Layer 6 of a small transformer language model trained on English Wikipedia (11 layers, counted from 0, width 64).
A neuron adds its activation times its output weights to the MLP's output. To switch it off is to set its activation to zero at one token and run the rest of the model.

Output weights of the MLP neurons that the questions are about. A number n stands for n times 0.027.
n0: -15 21 -6 6 17 15 -43 12 -17 3 -1 0 6 -6 -11 -9 -8 -4 17 13 12 11 -13 1 -23 -2 21 13 -20 27 36 -11 22 -7 -11 3 22 3 17 -9 15 -5 -7 -11 6 -27 -14 6 -23 10 -20 -12 -7 11 -10 15 0 -8 3 -5 -13 -22 44 6
n4: 14 8 15 12 -2 14 -9 7 25 6 27 -30 -34 -19 -10 -28 -11 -18 -12 25 -21 2 -9 16 -11 -10 -13 17 0 11 -1 -10 -28 12 -26 11 8 -13 -5 -2 20 -13 -6 18 32 20 -2 -9 3 32 1 10 -14 20 -19 -9 -23 2 19 -5 -25 2 -3 5
n18: -5 -27 -20 5 1 11 12 -15 18 10 9 6 5 3 -25 6 19 4 -8 -23 -17 -29 11 -8 -9 11 -23 40 1 -15 0 2 -26 7 -21 34 -9 3 9 22 -6 1 3 -20 -29 21 0 0 -20 27 -17 -5 -52 29 10 7 -19 9 17 5 -26 -16 0 -12
n21: 1 8 -6 -31 -7 0 -2 -21 -3 -2 11 6 4 7 -12 7 29 1 -7 -1 11 0 -20 2 4 6 -9 6 4 2 -11 -6 -15 -6 6 -2 -21 2 -7 -2 -4 -1 4 35 0 8 -5 -22 -7 -24 57 0 -51 2 33 -12 4 16 -3 12 -2 -10 -46 -9
n23: 16 -5 6 3 -6 -9 8 1 0 22 -24 -11 4 12 -1 -3 -1 -9 -3 12 9 6 -11 -1 -14 8 -19 20 -11 -7 -16 -27 -16 2 -9 -12 -9 24 3 5 0 19 -6 -8 9 11 3 -6 15 -10 15 0 13 8 -5 -7 15 20 -16 7 -10 -2 -13 7
n28: -21 -11 -11 -2 -11 3 -1 3 16 10 6 -3 -1 -9 -5 5 -3 -20 3 19 -19 -1 -5 -4 -1 2 13 -7 -27 8 -2 -2 5 -9 4 -8 4 28 -7 4 -3 18 1 -8 -16 -13 -6 27 13 -2 -20 -18 16 4 -25 -15 -14 12 0 -2 -12 -1 11 -1
n66: 2 -12 1 -2 5 10 10 -10 -12 -4 -22 -18 10 14 -17 29 -48 23 -17 33 -6 15 -4 11 -3 27 40 14 -54 -14 45 -24 30 9 20 3 2 -12 -19 3 -43 6 8 -13 10 -6 -1 -4 10 13 -26 1 14 -11 -31 14 1 -2 -17 31 -22 -16 -10 8
n68: -6 -12 6 -20 3 17 -5 -15 -22 3 -1 -8 2 -1 5 40 22 -10 8 -3 1 -9 -20 -7 5 5 -3 0 1 5 1 14 -10 -7 2 -14 -13 -16 5 14 3 -18 5 41 -4 -18 -7 -5 -11 -5 28 10 -27 -16 16 0 26 1 2 -20 -2 -18 -13 -2
n116: -5 13 14 -3 -7 -4 11 1 7 5 -11 11 -3 -2 -11 0 10 17 9 3 1 -16 0 11 -1 -12 -3 -14 -1 -15 -1 -11 5 -2 0 -17 30 24 -21 -24 15 25 -10 -20 19 17 0 -15 -7 14 -16 -9 -22 17 15 -9 -18 -12 11 26 -10 14 35 -13
n127: 16 -15 -5 6 -26 -4 11 7 22 24 13 5 -2 6 -5 16 -56 -9 -20 7 -19 -6 -8 10 13 -8 -16 -7 8 4 0 20 -8 2 10 3 -5 14 12 13 -28 3 -1 0 1 9 7 -23 -11 -32 -36 7 -6 2 14 5 -24 19 -32 -1 -3 4 30 20
n132: 3 -36 21 -57 -25 10 -31 8 6 -2 77 -44 22 -68 -46 -4 19 59 12 3 -17 -12 -8 32 -32 41 48 50 45 38 -50 41 15 81 -2 38 0 -1 -27 -8 1 10 -6 9 10 -51 0 -50 -26 -58 25 3 58 -23 -29 19 3 11 -29 0 33 -22 -38 53
n138: -10 5 -3 12 1 -5 -9 33 7 -10 -4 -6 2 -8 0 -6 -95 10 -7 -5 2 -18 7 -8 2 -16 6 -6 -17 -10 -18 -5 -4 -16 1 -3 -5 -8 -12 -11 3 7 -7 -36 -4 -9 -14 18 18 21 -30 1 25 -8 -31 -3 -24 -16 -18 -1 -5 0 38 -20
n191: 15 13 4 -13 41 6 35 -9 5 -4 -25 -2 -6 -2 -20 -10 27 18 -18 -3 -11 -3 -1 3 12 24 -7 1 -21 21 -9 -5 -16 9 -7 -27 6 8 -35 19 0 2 -10 1 -14 14 8 -5 -1 -12 -20 -1 -4 37 1 -2 -16 -5 42 -7 6 -37 -21 -6
n195: -2 9 2 5 -12 1 0 3 5 13 -12 3 3 1 -11 -26 4 0 -18 -14 -7 -8 11 13 -13 25 -3 9 -19 -10 -9 15 3 -10 -11 18 4 8 25 2 -3 -6 16 -13 12 24 4 -33 37 17 -17 28 12 15 -7 13 -14 26 42 7 -11 18 4 -14
n212: 2 14 -15 -1 -5 -23 15 22 -19 -18 -4 -3 17 10 16 3 59 18 5 -11 -14 -19 -16 4 5 27 12 27 6 -14 -4 6 22 17 -16 17 -15 0 23 16 -33 7 12 -16 -2 17 26 24 -38 2 -11 1 -15 -4 13 -14 24 18 5 13 57 -16 7 -16
n254: 9 10 -33 8 24 -3 -9 -36 17 -42 4 27 5 -23 18 -7 -17 44 19 40 -8 9 -28 -5 21 -12 2 -22 20 -50 7 10 -12 -16 0 0 -24 -36 9 6 -2 8 -1 3 -24 8 31 38 21 -3 27 1 9 -7 43 20 5 13 -46 35 -8 -32 16 8

Each question names a token from some text and the token that comes next. It shows the activations a of the neurons there, in the order above. A number n stands for n times 0.053.

Then comes g, the gradient of the next token's log-probability with respect to the MLP's output, scaled to length 1. A neuron's effect is roughly proportional to its activation times (output weights . g). A number n stands for n times 0.0046.

" G", then "ator"
a: -3 -1 -2 40 -3 -3 -2 45 -2 0 0 47 -3 -2 -3 0
g: -7 20 -24 -3 -54 -58 -8 -39 31 -23 55 -20 -10 3 -12 55 -15 -33 -9 -31 14 -18 7 -5 33 1 -4 -21 -15 11 -29 31 51 10 36 8 7 11 34 25 48 31 27 -25 -4 -22 11 -36 0 17 17 1 14 -6 -13 -10 -8 -16 58 27 -21 -58 3 -40
Switching off which neuron hurts the next token most? n138

"9", then "9"
a: -1 -1 2 39 12 -1 26 20 -3 -3 0 48 -3 9 0 -2
g: -24 -3 14 -15 12 -21 4 -66 -14 23 21 -17 17 -47 -25 7 7 22 0 33 6 32 -57 -6 11 -24 -15 -15 15 -24 25 -20 -52 7 -15 40 12 5 -12 9 -2 37 -33 54 21 56 14 29 37 33 -52 -36 27 -12 -1 -1 -22 -14 -39 26 -31 4 27 26
Switching off which neuron hurts the next token most? n66

"3", then " February"
a: -2 -3 -2 10 4 0 10 27 -2 -1 0 49 -3 -3 -2 -1
g: 14 -20 -30 32 55 11 -1 1 3 37 12 21 -26 -11 -22 -3 1 -23 -1 -25 -1 -32 -7 53 -57 -1 38 12 -38 -65 25 -15 36 -22 18 -31 11 8 -1 0 14 11 32 -8 5 27 70 -19 -21 10 -18 -5 -22 -19 26 -19 -23 -6 20 29 -20 -67 3 46
Switching off which neuron hurts the next token most? n66

" renamed", then " as"
a: -2 0 -2 12 -3 -1 0 18 -1 11 0 24 20 -2 -3 -3
g: -39 9 39 20 12 41 0 -51 -1 -2 20 -13 -21 -6 -42 26 4 57 -8 15 2 34 32 -16 9 -13 -25 -21 -44 86 -33 -38 -4 -38 4 -27 21 -19 -14 -27 -1 -12 -41 -4 10 19 -10 7 33 -9 -18 16 7 66 -4 -5 12 -25 35 12 -38 -2 1 19
Switching off which neuron hurts the next token most? n191

",", then " he"
a: -3 0 0 24 -2 -3 -1 26 -2 12 0 33 6 -3 -3 -3
g: -12 30 35 45 2 -21 16 -37 -20 10 -39 45 -12 -59 5 13 1 -6 21 22 -47 -7 24 22 3 -18 0 3 -4 95 -37 19 51 14 13 3 -13 -7 -10 17 3 -16 -15 -21 -20 36 -18 32 -7 -56 -14 -12 -39 -17 -4 -10 -21 -13 -12 7 24 45 17 -31
Switching off which neuron hurts the next token most? n127

" was", then " deputy"
a: -3 0 0 24 -1 -2 0 6 -2 -1 -3 39 3 -3 -3 8
g: -9 -17 -26 4 18 -34 -6 17 -5 -8 26 52 1 -69 22 -9 12 24 30 9 -8 24 -25 40 -38 -2 3 -35 -24 9 21 48 -35 -1 -54 -26 -20 27 -10 -3 -18 -40 -8 37 3 34 59 -35 -44 60 18 -5 36 18 17 6 -25 14 -10 5 -1 -26 -16 2
Which two neurons, each switched off alone, lower its probability most, in order? n254, n21

" by", then " train"
a: -1 0 0 11 -3 -2 0 33 -3 23 26 28 -3 -1 -3 -1
g: 10 -5 33 0 3 -11 -76 -51 17 -11 -36 -15 16 -19 0 7 2 24 30 -12 2 59 34 3 -9 -7 -19 -36 -31 37 9 -26 -45 -19 -7 -18 45 12 -18 7 -46 5 14 2 21 46 -6 6 34 24 -22 -30 16 25 -16 28 24 -60 -9 3 -20 52 -5 33
Which neuron, switched off, raises the next token's probability most? n132

" were", then " removed"
a: -1 0 0 26 -3 -2 0 29 0 -2 -2 42 -1 -1 -1 -3
g: 15 -9 34 -68 39 29 12 28 50 -10 -11 23 4 20 20 33 19 -17 9 -10 -18 -34 -35 -17 5 -25 -20 35 -24 58 -23 -1 -37 -17 11 -11 -34 28 1 -31 64 -50 9 -12 -35 2 -26 13 10 -9 30 2 -29 11 23 -7 -15 21 34 27 -44 13 -27 -23
Which two neurons, each switched off alone, lower its probability most, in order? n21, n68

" |", then " "
a: 25 0 0 9 7 -3 -1 50 -1 -3 0 30 -3 -3 5 0
g: 14 -10 -18 9 19 -19 -12 19 6 10 -19 24 17 -3 -25 -15 7 -29 25 22 25 7 -10 -6 -20 -66 1 -24 -7 1 39 -39 -90 -20 50 39 -13 -28 4 -51 29 -14 7 33 30 8 46 36 24 10 10 -58 1 44 10 1 7 -10 -37 9 -28 18 22 -7
Switching off which neuron hurts the next token most? n0

" and", then " from"
a: -3 0 0 17 0 -2 0 49 -3 -3 0 24 7 0 0 13
g: 1 44 23 49 44 4 20 -31 2 -3 -44 -33 4 -20 -43 16 -18 19 -19 0 -15 -42 -22 -24 55 -15 13 -12 -30 68 0 -84 -11 10 9 -24 12 -20 -29 10 22 7 -2 -13 -2 -10 16 0 18 -15 -1 32 13 28 -13 6 28 16 51 0 14 11 -18 -52
Which neuron, switched off, raises the next token's probability most? n254

",", then " Beck"
a: -2 0 -3 17 -2 -2 -3 23 0 -2 0 31 13 -2 3 -2
g: 42 -23 -11 2 -4 26 -30 -9 6 12 35 33 50 7 32 -12 -6 -1 9 -40 -55 -43 8 -3 -12 -36 -17 19 51 -25 18 68 29 -11 -29 38 -24 20 -6 22 21 16 -16 20 -38 -16 -16 -30 -45 -7 -28 -1 11 -51 22 -20 -42 7 30 -2 9 44 5 -1
Which neuron, switched off, raises the next token's probability most? n191

" and", then " the"
a: -3 -2 0 5 1 -3 0 28 -2 9 0 20 20 -1 0 46
g: 27 -37 -38 8 -4 -2 46 43 24 10 12 -20 -23 -23 -27 -8 8 14 -35 26 19 -12 -3 35 -40 -19 35 -11 39 -72 16 40 8 -19 -6 9 -44 11 -4 66 -2 2 -15 -12 -23 5 8 -29 22 9 -44 -46 0 27 43 -6 3 1 -42 -20 26 -16 22 38
Switching off which neuron hurts the next token most? n254

"W", then "R"
a: -1 -1 -2 40 4 -1 -2 71 0 0 0 50 0 -2 0 0
g: -16 32 52 -32 20 16 15 20 -27 -34 14 10 9 -8 36 -20 2 -35 36 13 18 13 21 -25 -20 -42 -10 -17 45 -19 -49 12 6 -28 15 27 -5 -25 63 4 -33 -53 -16 13 19 -47 -12 11 35 4 8 -34 12 -36 -25 -4 -13 36 -14 -7 42 56 -16 -11
Which neuron, switched off, raises the next token's probability most? n21

" |", then " Result"
a: 42 0 0 -3 -3 0 -2 57 -3 0 0 45 -2 -2 -2 0
g: -57 5 -37 -2 -2 6 8 -1 0 -45 -5 -21 -30 -1 41 33 2 27 5 2 -2 19 5 -29 -10 -5 44 -32 16 2 -16 -17 14 -7 59 29 31 -47 -8 4 15 -24 41 -5 -63 -24 -9 -32 10 33 5 57 3 45 -4 -21 -37 13 40 -27 40 15 -43 -1
Which neuron, switched off, raises the next token's probability most? n0

" |", then "\n"
a: 42 0 -1 1 -3 -3 -2 44 0 -2 0 35 0 0 21 -3
g: 2 25 3 32 18 18 1 -15 -21 -12 -36 -60 14 -7 1 11 4 2 -28 -9 -26 -27 12 13 52 58 -9 50 -16 59 -62 -14 28 15 -22 -19 -10 -15 -9 68 5 10 -25 -8 -15 4 -38 22 -6 -18 -50 14 -7 44 9 -2 0 -14 48 -12 6 -8 15 -43
Switching off which neuron hurts the next token most? n212

" around", then " their"
a: -3 0 0 13 -3 -1 0 40 12 56 0 37 -2 -1 0 -1
g: -20 -59 -28 50 -15 -48 -10 -29 -24 -28 -31 -20 0 8 1 25 0 20 -33 -16 2 -23 23 7 79 5 13 -13 -27 57 -9 41 9 18 50 11 -14 22 -27 12 -29 25 36 -12 -33 39 30 -38 -12 17 -7 18 -15 13 13 3 12 -17 14 -49 -15 31 -4 -3
Switching off which neuron hurts the next token most? n127

" Stadium", then ";"
a: 0 0 0 47 -3 0 0 52 -2 0 0 43 0 -2 0 0
g: -10 56 -14 -31 -11 23 -24 -34 -14 1 2 -32 -45 -7 10 8 11 -1 31 52 36 13 -22 29 16 5 18 18 0 26 -42 33 -3 -18 38 -40 -8 -35 -2 -7 2 4 -18 -3 -28 -38 65 0 -80 -13 -5 -8 -46 -10 10 18 34 34 7 15 -29 26 34 3
Switching off which neuron hurts the next token most? n68

" team", then "'"
a: -2 0 0 22 -3 -2 0 34 -3 -1 0 38 -1 -1 -2 0
g: -66 -13 17 -19 -1 18 15 -27 -4 -33 0 -21 -24 19 -21 -67 -2 37 8 17 39 -24 -16 4 7 16 18 21 -9 -26 -65 -36 32 4 -23 2 -3 -43 21 18 -15 -29 11 -23 20 18 -2 -17 4 26 -19 49 8 76 -31 7 49 4 37 2 2 12 10 28
Switching off which neuron hurts the next token most? n138

" of", then " Michigan"
a: 7 0 0 0 17 0 0 41 -3 10 0 45 -3 -1 -2 -3
g: -2 -12 11 -20 -36 -13 23 56 16 25 30 -32 30 -23 -33 17 -16 44 1 8 18 -32 -21 -5 -18 37 31 -55 -4 36 -13 18 36 -28 -56 52 -17 14 2 32 -49 2 10 5 9 0 0 -45 -53 5 29 25 1 -40 -18 -19 -43 31 6 21 11 17 -5 0
Which neuron, switched off, raises the next token's probability most? n23

" as", then " State"
a: -2 0 -1 14 -3 -2 0 26 -3 28 15 30 12 -1 -3 -2
g: -11 -19 -2 -7 18 10 -31 36 -10 -9 14 23 13 28 53 -54 -20 -8 23 -21 -26 -16 1 -24 9 38 0 46 26 -6 -6 32 43 -7 -59 12 -4 10 17 2 -14 33 13 24 -27 -54 -45 -49 -5 -29 80 -34 12 -18 11 -35 -8 21 -1 -13 26 -19 10 7
Switching off which neuron hurts the next token most? n132

"MI", then " ("
a: -3 20 0 65 -3 0 -2 43 -2 0 0 41 -3 1 0 0
g: 3 -13 -2 32 18 45 -10 -7 14 -8 -48 -4 37 0 -19 8 -8 -12 -4 -19 -51 -2 -41 28 -13 -26 -4 -4 1 13 -11 -15 -24 63 33 9 -9 42 -3 -34 30 -8 37 -24 41 57 -6 -2 27 -43 -75 -5 3 45 -24 8 28 -25 43 -7 -25 -27 3 -5
Which neuron, switched off, raises the next token's probability most? n21

"Defensive", then " end"
a: -1 -2 0 54 4 -1 0 26 -3 -3 0 45 -2 -3 -1 0
g: 48 2 36 -47 41 16 -49 28 30 -32 -6 -27 51 -15 26 -31 9 -32 -24 -15 -8 42 -55 -9 -18 8 -2 -52 1 -3 15 8 -21 -3 -35 18 23 8 -12 -23 -6 -27 15 -8 -1 -2 -39 24 22 15 16 -44 -38 51 -32 37 7 8 21 43 7 26 15 0
Which neuron, switched off, raises the next token's probability most? n68

"vert", then "ised"
a: -2 15 -2 38 -3 0 1 58 12 -2 -2 53 2 -3 0 0
g: -8 15 7 -13 30 -26 -3 25 22 -46 -18 35 -12 25 -52 68 7 -35 56 -4 8 -26 -26 -30 -9 -3 -39 0 -10 -21 13 14 11 34 7 -1 7 -1 6 -12 26 -82 -25 -8 -17 -21 14 -10 -26 28 -20 11 20 36 -28 51 54 -16 9 32 -3 16 -16 -19
Which neuron, switched off, raises the next token's probability most? n21

" Bre", then "men"
a: -1 -1 -2 62 -3 -1 -2 51 -2 -1 0 31 -2 -3 0 0
g: -53 18 -40 26 19 6 -34 -17 -7 -8 -13 22 -84 4 21 2 -3 36 40 -40 -20 -19 18 -24 -8 38 -12 -29 -5 34 -3 54 4 34 -33 -16 11 20 -5 -36 -30 -13 -34 30 3 33 32 24 -9 36 35 -10 -18 36 4 35 9 -5 29 -6 -33 -34 -9 -1
Which neuron, switched off, raises the next token's probability most? n138

" ", then "Defensive"
a: -3 -2 0 14 27 -1 -2 8 -2 -2 -1 34 23 0 -3 1
g: -42 -34 23 13 15 -4 -26 37 27 -9 11 0 -14 -13 0 23 26 -30 -39 48 -6 -13 19 -63 9 31 25 -10 18 -56 -6 41 -19 -15 -56 15 -27 -9 24 2 -2 9 17 -24 -21 32 -35 2 -61 66 19 5 8 -42 -6 16 -2 6 -1 43 20 23 3 7
Which neuron, switched off, raises the next token's probability most? n191

" two", then " or"
a: -1 0 -1 15 -3 -1 -1 35 4 -2 0 48 0 -2 -1 -1
g: 21 -18 -2 22 66 -6 15 5 27 -38 -38 -17 -24 -21 -70 -25 -5 6 -18 62 -5 12 -19 36 26 13 -16 -39 20 -54 14 -31 3 3 20 -3 -29 6 -16 -29 13 -3 -25 3 -53 45 37 45 5 -22 14 4 -3 41 -5 15 -18 13 4 -4 -15 24 -18 47
Which neuron, switched off, raises the next token's probability most? n68

"=", then " U"
a: 22 -2 0 1 -2 1 -3 13 -1 -3 -3 54 1 -1 40 35
g: 7 -39 -33 20 -58 4 -37 37 15 -4 14 -18 6 -12 10 17 -30 87 16 29 7 -12 -28 19 -6 40 12 19 24 -23 3 -31 -28 41 -13 5 22 28 -4 -14 -21 74 -34 28 -17 -38 -3 -17 -13 15 25 12 -7 10 -17 -38 -4 -22 -6 -22 45 -41 -10 6
Which neuron, switched off, raises the next token's probability most? n132